Layer 6 of a small transformer language model trained on English Wikipedia (9 layers, counted from 0, width 64).
A neuron adds its activation times its output weights to the MLP's output. To switch it off is to set its activation to zero at one token and run the rest of the model.

Output weights of the MLP neurons that the questions are about. A number n stands for (n - 500) times 0.00075.
n10: 492 663 679 532 687 312 592 478 338 527 470 521 566 577 459 380 556 590 586 469 497 449 340 467 561 581 462 476 521 481 351 393 380 476 484 452 529 572 681 495 588 424 368 501 622 579 527 555 524 464 490 488 425 424 449 473 575 523 350 443 493 596 351 388
n43: 684 518 422 542 423 737 437 455 551 487 309 511 474 251 476 459 567 671 568 608 419 412 440 295 487 456 558 699 619 613 433 581 297 481 515 394 366 537 688 459 503 429 662 471 408 601 526 697 488 308 506 596 448 601 659 212 543 740 412 358 601 570 268 456
n46: 482 451 501 462 514 557 487 522 454 507 426 576 591 428 598 482 442 510 548 533 481 576 501 441 479 468 628 418 472 469 470 527 538 477 559 487 459 574 627 495 477 409 498 551 444 571 510 554 537 529 468 464 490 538 518 459 432 480 490 510 408 720 456 478
n51: 471 611 342 593 461 446 518 469 382 363 573 549 536 520 507 594 463 456 422 525 551 633 516 436 399 531 546 425 595 469 467 602 602 395 574 530 520 503 398 455 416 386 402 534 502 481 530 369 504 528 513 462 461 382 482 486 507 556 592 571 537 524 592 653
n59: 460 473 570 397 392 603 465 531 432 693 487 590 582 505 283 268 558 598 599 182 501 376 661 502 425 538 488 735 527 377 594 537 532 580 418 500 471 519 579 260 598 503 455 508 476 512 681 471 427 510 745 389 415 575 596 591 493 408 399 510 421 570 554 442
n60: 495 469 562 596 444 604 436 566 465 475 513 421 579 477 458 493 499 520 528 426 310 614 450 582 422 234 462 556 515 654 626 558 403 527 602 533 554 436 627 460 508 544 433 571 444 463 600 694 604 477 471 413 619 547 607 399 441 417 425 355 569 469 455 481
n77: 661 402 439 483 581 541 410 616 669 655 406 521 602 483 565 687 490 518 464 502 520 410 372 431 493 496 346 507 509 489 327 422 459 670 528 439 401 496 723 459 431 712 452 470 536 579 523 544 513 331 592 531 492 640 456 463 491 194 293 570 598 218 534 547
n78: 428 511 390 505 491 449 521 541 514 401 495 309 505 489 418 444 429 645 359 433 450 393 675 495 446 588 517 623 551 474 478 538 580 475 412 485 537 618 632 420 470 397 248 626 634 479 586 530 513 463 656 726 478 598 450 536 506 493 637 257 556 558 489 483
n100: 718 472 581 376 489 342 402 525 576 654 375 433 427 617 449 508 578 773 422 650 418 480 299 543 551 430 575 451 557 378 506 638 518 402 556 461 659 515 653 447 531 639 574 268 565 542 483 410 558 348 315 565 592 388 684 648 601 442 270 512 460 356 354 523
n125: 403 463 495 508 518 601 451 436 744 584 424 548 513 508 597 566 483 513 540 496 490 498 502 588 588 439 345 347 453 478 397 554 428 401 445 510 530 305 689 465 375 723 344 621 462 388 440 609 521 547 437 638 614 572 463 460 537 459 565 459 335 570 428 520
n135: 484 466 457 473 516 576 337 383 428 401 562 605 561 461 569 541 627 499 533 506 547 471 471 480 602 447 551 342 469 456 520 601 513 617 565 474 500 539 707 506 497 429 466 500 428 471 385 550 510 539 498 448 611 407 586 567 572 425 342 400 567 481 466 594
n183: 442 607 438 448 441 484 489 433 411 374 572 524 543 395 519 512 499 470 561 526 539 529 464 501 571 486 484 429 505 514 535 416 552 471 553 498 446 619 462 538 544 378 414 629 465 366 538 540 478 533 585 364 561 551 630 560 406 394 488 493 529 558 551 538
n211: 425 456 515 411 572 574 408 414 605 715 442 562 731 295 679 592 488 475 27 604 553 360 610 526 484 387 533 362 533 490 435 474 521 561 546 419 480 293 375 625 671 499 498 556 457 621 590 460 484 571 650 590 469 333 537 608 533 409 422 556 393 521 540 414
n226: 579 654 453 646 542 433 549 504 589 528 717 551 505 489 474 565 408 515 587 492 410 645 593 399 560 527 321 478 512 347 468 547 486 412 514 449 416 580 398 477 426 220 640 423 492 531 518 475 380 575 513 449 490 375 496 616 459 578 551 509 476 521 426 383
n241: 374 592 529 396 498 644 552 470 570 381 483 445 562 363 467 565 485 419 550 533 563 413 615 520 611 569 396 534 517 456 668 439 417 601 391 509 506 479 499 494 458 532 465 555 496 510 461 561 399 480 425 462 470 421 450 553 514 438 503 610 527 556 509 441
n246: 456 511 465 508 545 637 463 474 624 440 455 584 548 453 522 481 545 570 453 446 468 379 458 518 395 519 520 443 422 446 606 550 492 498 555 481 463 472 511 514 504 508 457 428 594 638 386 422 444 576 547 388 584 478 587 560 575 419 464 467 548 511 451 620

Each question names a token from some text and the token that comes next. It shows the activations a of the neurons there, in the order above. A number n stands for (n - 500) times 0.005.

Then comes g, the gradient of the next token's log-probability with respect to the MLP's output, scaled to length 1. A neuron's effect is roughly proportional to its activation times (output weights . g). A number n stands for (n - 500) times 0.0011.

".", then "\n"
a: 628 468 502 486 612 485 481 491 473 496 797 469 466 514 533 663
g: 270 605 592 369 573 472 396 534 566 721 606 525 394 396 531 504 834 588 303 481 343 459 356 476 354 354 475 313 341 651 622 527 507 522 462 632 529 366 551 652 431 658 377 629 492 450 592 420 519 428 563 457 438 485 759 590 494 532 467 551 593 311 508 503
Which two neurons, each switched off alone, lower its probability most, in order? n135, n246

",", then " and"
a: 496 490 475 485 816 466 480 468 491 477 600 485 470 636 478 548
g: 433 536 704 643 561 489 646 641 403 592 436 421 539 457 539 339 398 601 572 560 358 629 391 413 516 312 718 410 389 499 434 480 594 477 466 592 630 595 411 722 437 300 425 575 552 395 467 470 572 738 608 520 527 274 505 476 249 527 707 448 464 284 434 496
Which neuron, switched off, raises the next token's probability most? n59

"wer", then " was"
a: 467 500 493 472 491 471 491 495 491 470 473 490 583 674 486 597
g: 570 456 618 468 564 494 425 576 523 669 530 661 506 502 565 543 556 738 489 422 543 375 583 439 527 504 495 400 434 556 375 297 631 504 401 409 695 598 248 469 663 463 636 378 517 474 452 708 374 677 380 236 438 389 361 574 585 354 517 377 553 688 560 287
Which neuron, switched off, lowers the next token's probability most? n226

" 2", then " teams"
a: 498 489 561 469 494 541 482 491 499 471 499 467 477 467 490 718
g: 578 368 420 419 482 516 675 364 402 490 469 527 707 629 512 702 484 551 505 536 418 699 659 630 486 531 481 676 373 656 540 488 510 635 673 551 640 505 602 276 536 368 424 484 525 325 556 609 263 393 536 314 399 498 286 400 595 357 363 334 493 610 483 483
Which neuron, switched off, raises the next token's probability most? n246

" 2009", then " –"
a: 639 516 486 472 500 550 477 469 467 492 486 468 500 468 467 870
g: 304 451 404 444 368 309 594 501 483 499 760 508 378 541 475 718 500 476 574 562 544 555 572 543 461 560 345 464 426 481 374 474 532 339 571 516 694 455 486 561 518 733 375 569 445 509 403 252 516 370 521 339 460 542 490 704 429 716 500 349 695 401 694 670
Which neuron, switched off, raises the next token's probability most? n10

"-", then "fl"
a: 480 481 481 536 491 481 525 481 500 760 467 468 488 474 478 466
g: 573 653 421 480 581 389 564 571 306 537 378 569 469 346 382 293 595 588 462 436 359 349 516 606 659 544 313 468 486 653 562 586 795 482 557 349 471 414 475 594 306 691 543 605 602 626 541 485 500 412 284 369 537 651 466 407 374 413 558 507 756 527 462 548
Which neuron, switched off, raises the next token's probability most? n125

" ent", then "r"
a: 493 606 467 514 500 482 499 482 498 480 499 474 496 476 472 499
g: 455 448 684 562 370 421 455 429 601 535 355 609 505 402 384 531 430 422 632 661 478 572 422 294 739 515 581 760 570 710 519 528 538 468 383 419 515 571 296 444 264 388 450 446 490 502 552 696 535 439 524 438 649 508 239 639 443 612 552 381 467 693 514 368
Which neuron, switched off, lowers the next token's probability most? n43

" M", then "d"
a: 500 500 680 483 500 476 487 484 494 496 476 558 497 467 485 468
g: 430 474 634 679 627 559 494 543 465 532 368 481 455 679 534 497 473 499 585 680 434 568 375 538 550 593 632 562 446 622 364 230 378 233 381 376 480 643 651 638 289 329 474 713 482 459 501 509 601 440 370 628 591 531 402 411 643 600 261 352 500 532 532 468
Which two neurons, each switched off alone, lower its probability most, in order? n46, n246

" y", then "ard"
a: 499 487 477 497 468 490 501 479 473 506 492 521 480 481 486 488
g: 435 512 498 319 456 430 624 682 492 608 557 679 381 390 406 309 477 692 528 405 434 482 430 366 296 671 735 473 565 564 456 464 486 501 636 596 434 433 643 558 634 680 765 436 402 410 686 396 180 491 545 524 482 467 487 419 515 512 399 421 388 563 591 502
Which neuron, switched off, raises the next token's probability most? n59

".", then " M"
a: 477 488 549 483 468 497 493 499 571 471 720 467 478 489 471 485
g: 754 474 597 466 515 477 404 600 644 597 377 411 448 452 403 378 616 716 466 375 483 417 448 551 561 691 511 481 472 373 305 655 681 477 497 654 470 334 718 502 561 447 542 685 494 401 433 450 606 360 270 595 506 591 593 497 520 444 225 484 609 535 355 347
Which two neurons, each switched off alone, lower its probability most, in order? n100, n135

"ought", then " from"
a: 599 478 490 466 479 488 550 596 469 589 496 492 484 472 468 611
g: 640 472 811 652 528 619 378 437 654 501 618 404 426 519 524 538 760 496 421 342 485 317 270 394 402 463 557 398 442 271 571 607 477 724 414 490 673 434 560 537 442 576 590 499 573 421 486 632 535 494 615 376 279 610 607 412 455 527 474 395 413 387 401 575
Which two neurons, each switched off alone, lower its probability most, in order? n246, n77

" pre", then "lim"
a: 466 466 490 614 500 487 471 466 492 466 487 757 499 479 472 497
g: 389 351 523 405 621 451 276 626 621 589 511 596 514 294 314 496 668 427 587 714 301 446 411 329 647 445 498 632 631 677 625 351 381 518 466 541 538 594 430 583 350 452 427 527 448 440 588 412 463 382 326 395 570 584 586 504 536 636 394 440 524 660 732 609
Which neuron, switched off, lowers the next token's probability most? n183

"M", then "ini"
a: 500 500 474 564 500 470 487 536 496 476 485 649 469 466 500 467
g: 409 550 394 320 498 442 515 584 593 430 553 606 744 466 456 266 532 512 552 509 603 523 648 569 375 559 635 762 483 365 349 599 496 358 385 575 536 383 622 640 321 267 610 380 596 510 566 456 484 521 532 579 319 675 435 301 364 691 567 441 407 495 468 614
Which neuron, switched off, raises the next token's probability most? n183

" Sem", then "i"
a: 485 491 466 486 500 487 509 469 500 473 495 612 493 475 493 518
g: 446 559 447 446 545 322 467 598 437 518 703 380 458 684 530 460 623 549 483 735 487 374 306 470 263 441 610 561 528 379 400 564 479 406 711 682 448 528 748 493 480 447 403 630 517 391 707 344 470 719 463 563 456 304 658 463 444 434 487 522 558 284 496 492
Which neuron, switched off, lowers the next token's probability most? n183

" →", then " 2"
a: 470 467 466 466 483 469 617 492 478 481 499 468 488 468 466 603
g: 505 415 437 286 521 548 519 507 724 607 453 515 429 490 514 487 637 520 355 445 459 535 447 579 591 620 432 569 741 202 512 448 542 587 514 468 368 583 847 457 531 521 356 613 376 469 468 450 552 359 533 315 419 646 651 532 510 678 246 445 406 367 544 600
Which neuron, switched off, lowers the next token's probability most? n77

"ice", then "-"
a: 498 500 470 482 497 494 469 472 468 466 466 586 476 498 469 488
g: 386 586 564 607 410 560 643 382 341 472 577 418 405 378 460 645 474 730 535 858 400 551 592 548 460 453 365 481 541 588 517 505 615 403 601 620 353 525 424 431 455 564 473 468 511 554 526 396 323 139 443 586 551 408 428 649 488 362 423 627 713 624 442 442
Which neuron, switched off, lowers the next token's probability most? n183

" G", then "op"
a: 500 500 577 475 500 610 498 500 482 500 493 467 498 472 576 495
g: 731 526 367 492 551 545 427 649 299 527 560 509 581 483 267 471 630 554 427 455 385 339 604 344 514 504 551 558 602 580 469 540 673 510 541 583 417 560 661 528 479 418 753 381 518 489 561 456 498 458 573 400 594 632 631 252 131 457 496 309 539 582 375 504
Which two neurons, each switched off alone, lower its probability most, in order? n60, n46

"sk", then "*"
a: 493 498 635 499 498 498 499 500 482 499 497 475 498 496 675 505
g: 467 588 685 447 629 615 508 481 385 367 506 450 464 382 530 642 409 436 495 618 437 366 544 380 378 363 721 513 424 610 533 417 560 489 542 571 388 495 593 611 381 531 486 417 709 488 385 572 440 630 390 450 595 426 736 750 571 176 371 639 538 606 336 339
Which two neurons, each switched off alone, lower its probability most, in order? n241, n46

" of", then " 8"
a: 481 497 477 474 736 497 674 500 468 484 481 494 623 467 486 492
g: 334 251 393 528 518 290 339 467 741 258 491 544 458 448 500 594 558 295 408 593 532 361 438 447 536 535 422 376 564 422 488 604 431 730 536 395 654 573 594 462 374 592 487 446 422 635 466 693 475 318 460 525 555 552 589 655 738 642 600 582 426 549 499 608
Which neuron, switched off, lowers the next token's probability most? n77

"-", then "finals"
a: 468 490 488 556 496 476 480 471 496 500 466 596 497 468 466 476
g: 271 485 462 537 552 445 474 467 537 613 585 421 371 517 548 296 730 495 440 481 388 617 489 625 394 429 411 458 464 488 536 581 488 473 927 574 397 573 712 628 795 615 422 376 398 441 520 384 340 370 610 530 342 560 571 400 604 448 427 489 543 467 530 441
Which neuron, switched off, lowers the next token's probability most? n241

" last", then " coal"
a: 468 496 467 474 498 491 468 742 478 466 497 466 497 476 469 524
g: 583 416 515 575 521 546 585 448 381 459 427 255 547 580 670 606 589 568 557 695 418 567 514 719 507 321 580 685 511 587 484 566 443 524 423 566 434 589 654 474 440 592 472 600 427 416 516 253 493 555 686 645 346 420 337 475 412 313 271 353 627 517 237 513
Which neuron, switched off, lowers the next token's probability most? n78

",", then " the"
a: 486 489 475 471 715 466 478 466 487 475 513 481 482 666 468 510
g: 354 543 492 369 423 496 522 315 584 689 463 615 528 625 402 474 543 168 379 241 540 476 553 591 525 742 371 519 487 425 541 611 507 526 393 479 555 385 762 432 486 699 494 494 482 650 434 495 504 467 449 507 500 682 338 303 554 395 460 608 669 674 507 502
Which neuron, switched off, raises the next token's probability most? n226

" round", then " |"
a: 545 470 467 492 494 560 470 496 477 535 494 482 495 470 475 580
g: 475 611 507 591 432 414 415 649 375 426 683 492 418 529 520 279 634 356 431 420 545 192 347 409 603 433 581 509 509 605 569 554 396 568 389 436 538 613 532 601 450 490 457 435 514 507 553 551 575 570 485 800 254 445 648 649 581 327 427 554 429 790 554 372
Which two neurons, each switched off alone, lower its probability most, in order? n10, n77

" h", then "ump"
a: 499 499 466 467 494 482 491 487 497 466 470 486 499 525 466 487
g: 450 638 424 433 423 563 400 359 658 651 512 603 381 464 578 402 426 486 288 453 685 535 645 720 510 578 398 382 448 317 606 733 539 646 377 437 467 444 246 402 646 611 437 342 533 624 437 380 546 356 460 612 542 535 450 662 448 368 618 614 595 629 377 468
Which neuron, switched off, lowers the next token's probability most? n60

"sk", then ";"
a: 492 499 630 499 499 505 499 500 482 499 484 474 498 497 666 506
g: 230 542 604 571 443 553 529 424 517 467 650 550 578 327 416 427 415 584 669 567 436 586 657 679 668 514 597 396 535 701 528 485 448 568 365 403 392 519 619 577 390 573 545 510 491 371 409 486 405 621 203 677 560 589 663 547 562 471 464 375 350 238 332 430
Which neuron, switched off, lowers the next token's probability most? n241

"c", then "urr"
a: 499 500 488 709 477 474 473 487 494 477 530 727 500 488 475 484
g: 342 469 502 537 529 688 519 276 474 311 494 605 514 560 334 573 581 291 436 412 663 442 558 439 488 598 262 625 633 264 577 471 712 419 588 331 511 514 246 533 499 528 413 415 622 569 537 449 658 521 445 521 505 673 452 545 336 519 661 696 459 492 630 534
Which neuron, switched off, lowers the next token's probability most? n51

"\n", then "|"
a: 486 466 486 725 487 499 478 470 515 485 472 499 678 483 684 716
g: 464 343 564 497 476 602 422 457 568 472 432 409 596 511 739 420 443 478 480 441 566 479 518 598 660 545 529 508 593 427 565 571 501 491 457 383 390 499 669 683 717 549 525 268 300 418 501 498 297 385 492 797 391 437 334 568 542 462 591 588 268 726 611 288
Which neuron, switched off, raises the next token's probability most? n51

"ri", then " ("
a: 499 500 468 492 499 475 490 477 466 500 470 488 498 481 627 510
g: 530 359 672 543 466 766 411 464 495 396 678 368 528 525 332 597 561 366 528 448 457 457 460 362 461 314 529 317 682 500 639 353 363 347 488 372 614 618 663 539 329 442 500 456 471 557 456 523 640 639 546 359 512 578 720 738 642 330 570 512 530 486 368 525
Which neuron, switched off, lowers the next token's probability most? n241

".", then " T"
a: 498 500 546 474 495 485 499 500 731 495 945 489 500 496 467 485
g: 676 317 316 531 491 568 460 593 395 490 592 581 424 808 579 510 480 478 503 436 671 432 482 625 631 610 354 527 834 356 598 524 405 529 536 379 526 428 616 441 597 445 413 464 310 398 481 421 440 377 320 483 531 526 564 493 409 384 341 511 631 381 747 602
Which two neurons, each switched off alone, lower its probability most, in order? n135, n100

" in", then " Hot"
a: 799 517 482 736 658 499 466 476 471 783 467 493 486 468 470 482
g: 469 402 555 579 473 466 398 504 586 554 551 285 595 530 366 588 646 560 530 408 518 335 411 360 559 495 643 676 521 335 632 446 417 756 467 687 344 579 728 405 510 420 550 350 444 520 585 615 637 446 549 365 436 593 675 599 560 509 170 400 369 496 379 463
Which two neurons, each switched off alone, lower its probability most, in order? n59, n10

"aken", then " to"
a: 494 500 468 466 474 488 506 469 498 574 485 492 469 471 466 641
g: 405 415 635 367 601 339 408 318 543 383 526 454 479 622 546 527 474 294 706 456 410 665 365 631 774 451 470 605 331 647 684 476 510 353 345 424 619 523 558 534 549 366 452 554 478 653 360 447 555 619 293 488 465 601 699 453 472 431 610 481 682 401 435 580
Which two neurons, each switched off alone, lower its probability most, in order? n211, n59

" professional", then " first"
a: 470 469 466 477 491 471 535 469 500 754 479 467 491 466 485 823
g: 514 601 346 454 610 486 558 632 360 457 500 485 361 400 625 603 532 389 711 331 575 447 567 599 680 509 356 673 437 515 470 352 518 594 331 589 498 323 646 289 735 459 375 548 592 392 474 605 737 502 331 593 364 392 633 530 454 632 501 436 461 552 297 486
Which neuron, switched off, raises the next token's probability most? n246

" years", then " later"
a: 603 467 478 470 491 585 484 558 477 800 493 467 494 476 480 521
g: 661 590 319 543 476 527 635 480 427 464 516 550 388 562 652 373 501 437 477 481 428 415 661 644 644 758 326 385 548 376 381 555 708 452 455 368 638 361 426 478 641 618 490 673 610 448 469 456 256 480 235 615 464 272 523 552 494 681 602 490 493 423 510 439
Which neuron, switched off, raises the next token's probability most? n60

" a", then " re"
a: 491 490 467 468 500 491 493 686 496 483 493 475 484 554 470 472
g: 531 446 489 282 454 722 530 515 510 564 240 540 553 564 611 546 443 445 624 407 468 623 487 738 397 527 291 450 541 333 515 447 677 524 412 585 664 461 594 642 724 713 327 642 425 469 347 524 457 543 341 451 376 507 405 260 535 519 519 409 470 593 622 428
Which neuron, switched off, raises the next token's probability most? n226

"es", then "/"
a: 466 493 474 568 469 580 497 498 499 479 554 467 484 483 466 557
g: 544 536 637 532 589 405 510 571 735 613 598 481 508 352 386 489 600 414 525 621 499 374 445 364 358 551 526 400 613 503 622 501 473 305 496 519 610 388 507 571 427 385 457 427 540 519 258 527 511 357 198 821 388 460 781 592 610 410 427 566 640 556 391 483
Which neuron, switched off, lowers the next token's probability most? n59

" |", then " Game"
a: 474 466 485 678 466 476 477 470 466 468 473 550 497 507 496 483
g: 650 622 466 464 546 526 601 406 359 514 411 519 289 612 339 487 307 571 595 398 669 324 556 523 682 493 458 795 497 606 478 544 543 538 551 467 460 633 464 436 463 347 464 238 643 686 414 576 631 488 412 433 487 570 305 616 381 261 561 608 593 561 392 467
Which neuron, switched off, lowers the next token's probability most? n125

" Third", then " pre"
a: 487 500 498 479 500 466 474 743 484 478 497 508 477 468 484 585
g: 483 477 760 451 463 605 445 577 535 333 588 436 490 469 538 365 520 458 463 511 282 597 701 558 503 521 561 371 637 451 632 476 337 542 342 647 171 515 478 535 546 572 546 552 660 448 687 498 366 531 518 474 444 472 465 350 433 347 439 240 748 633 586 625
Which neuron, switched off, raises the next token's probability most? n60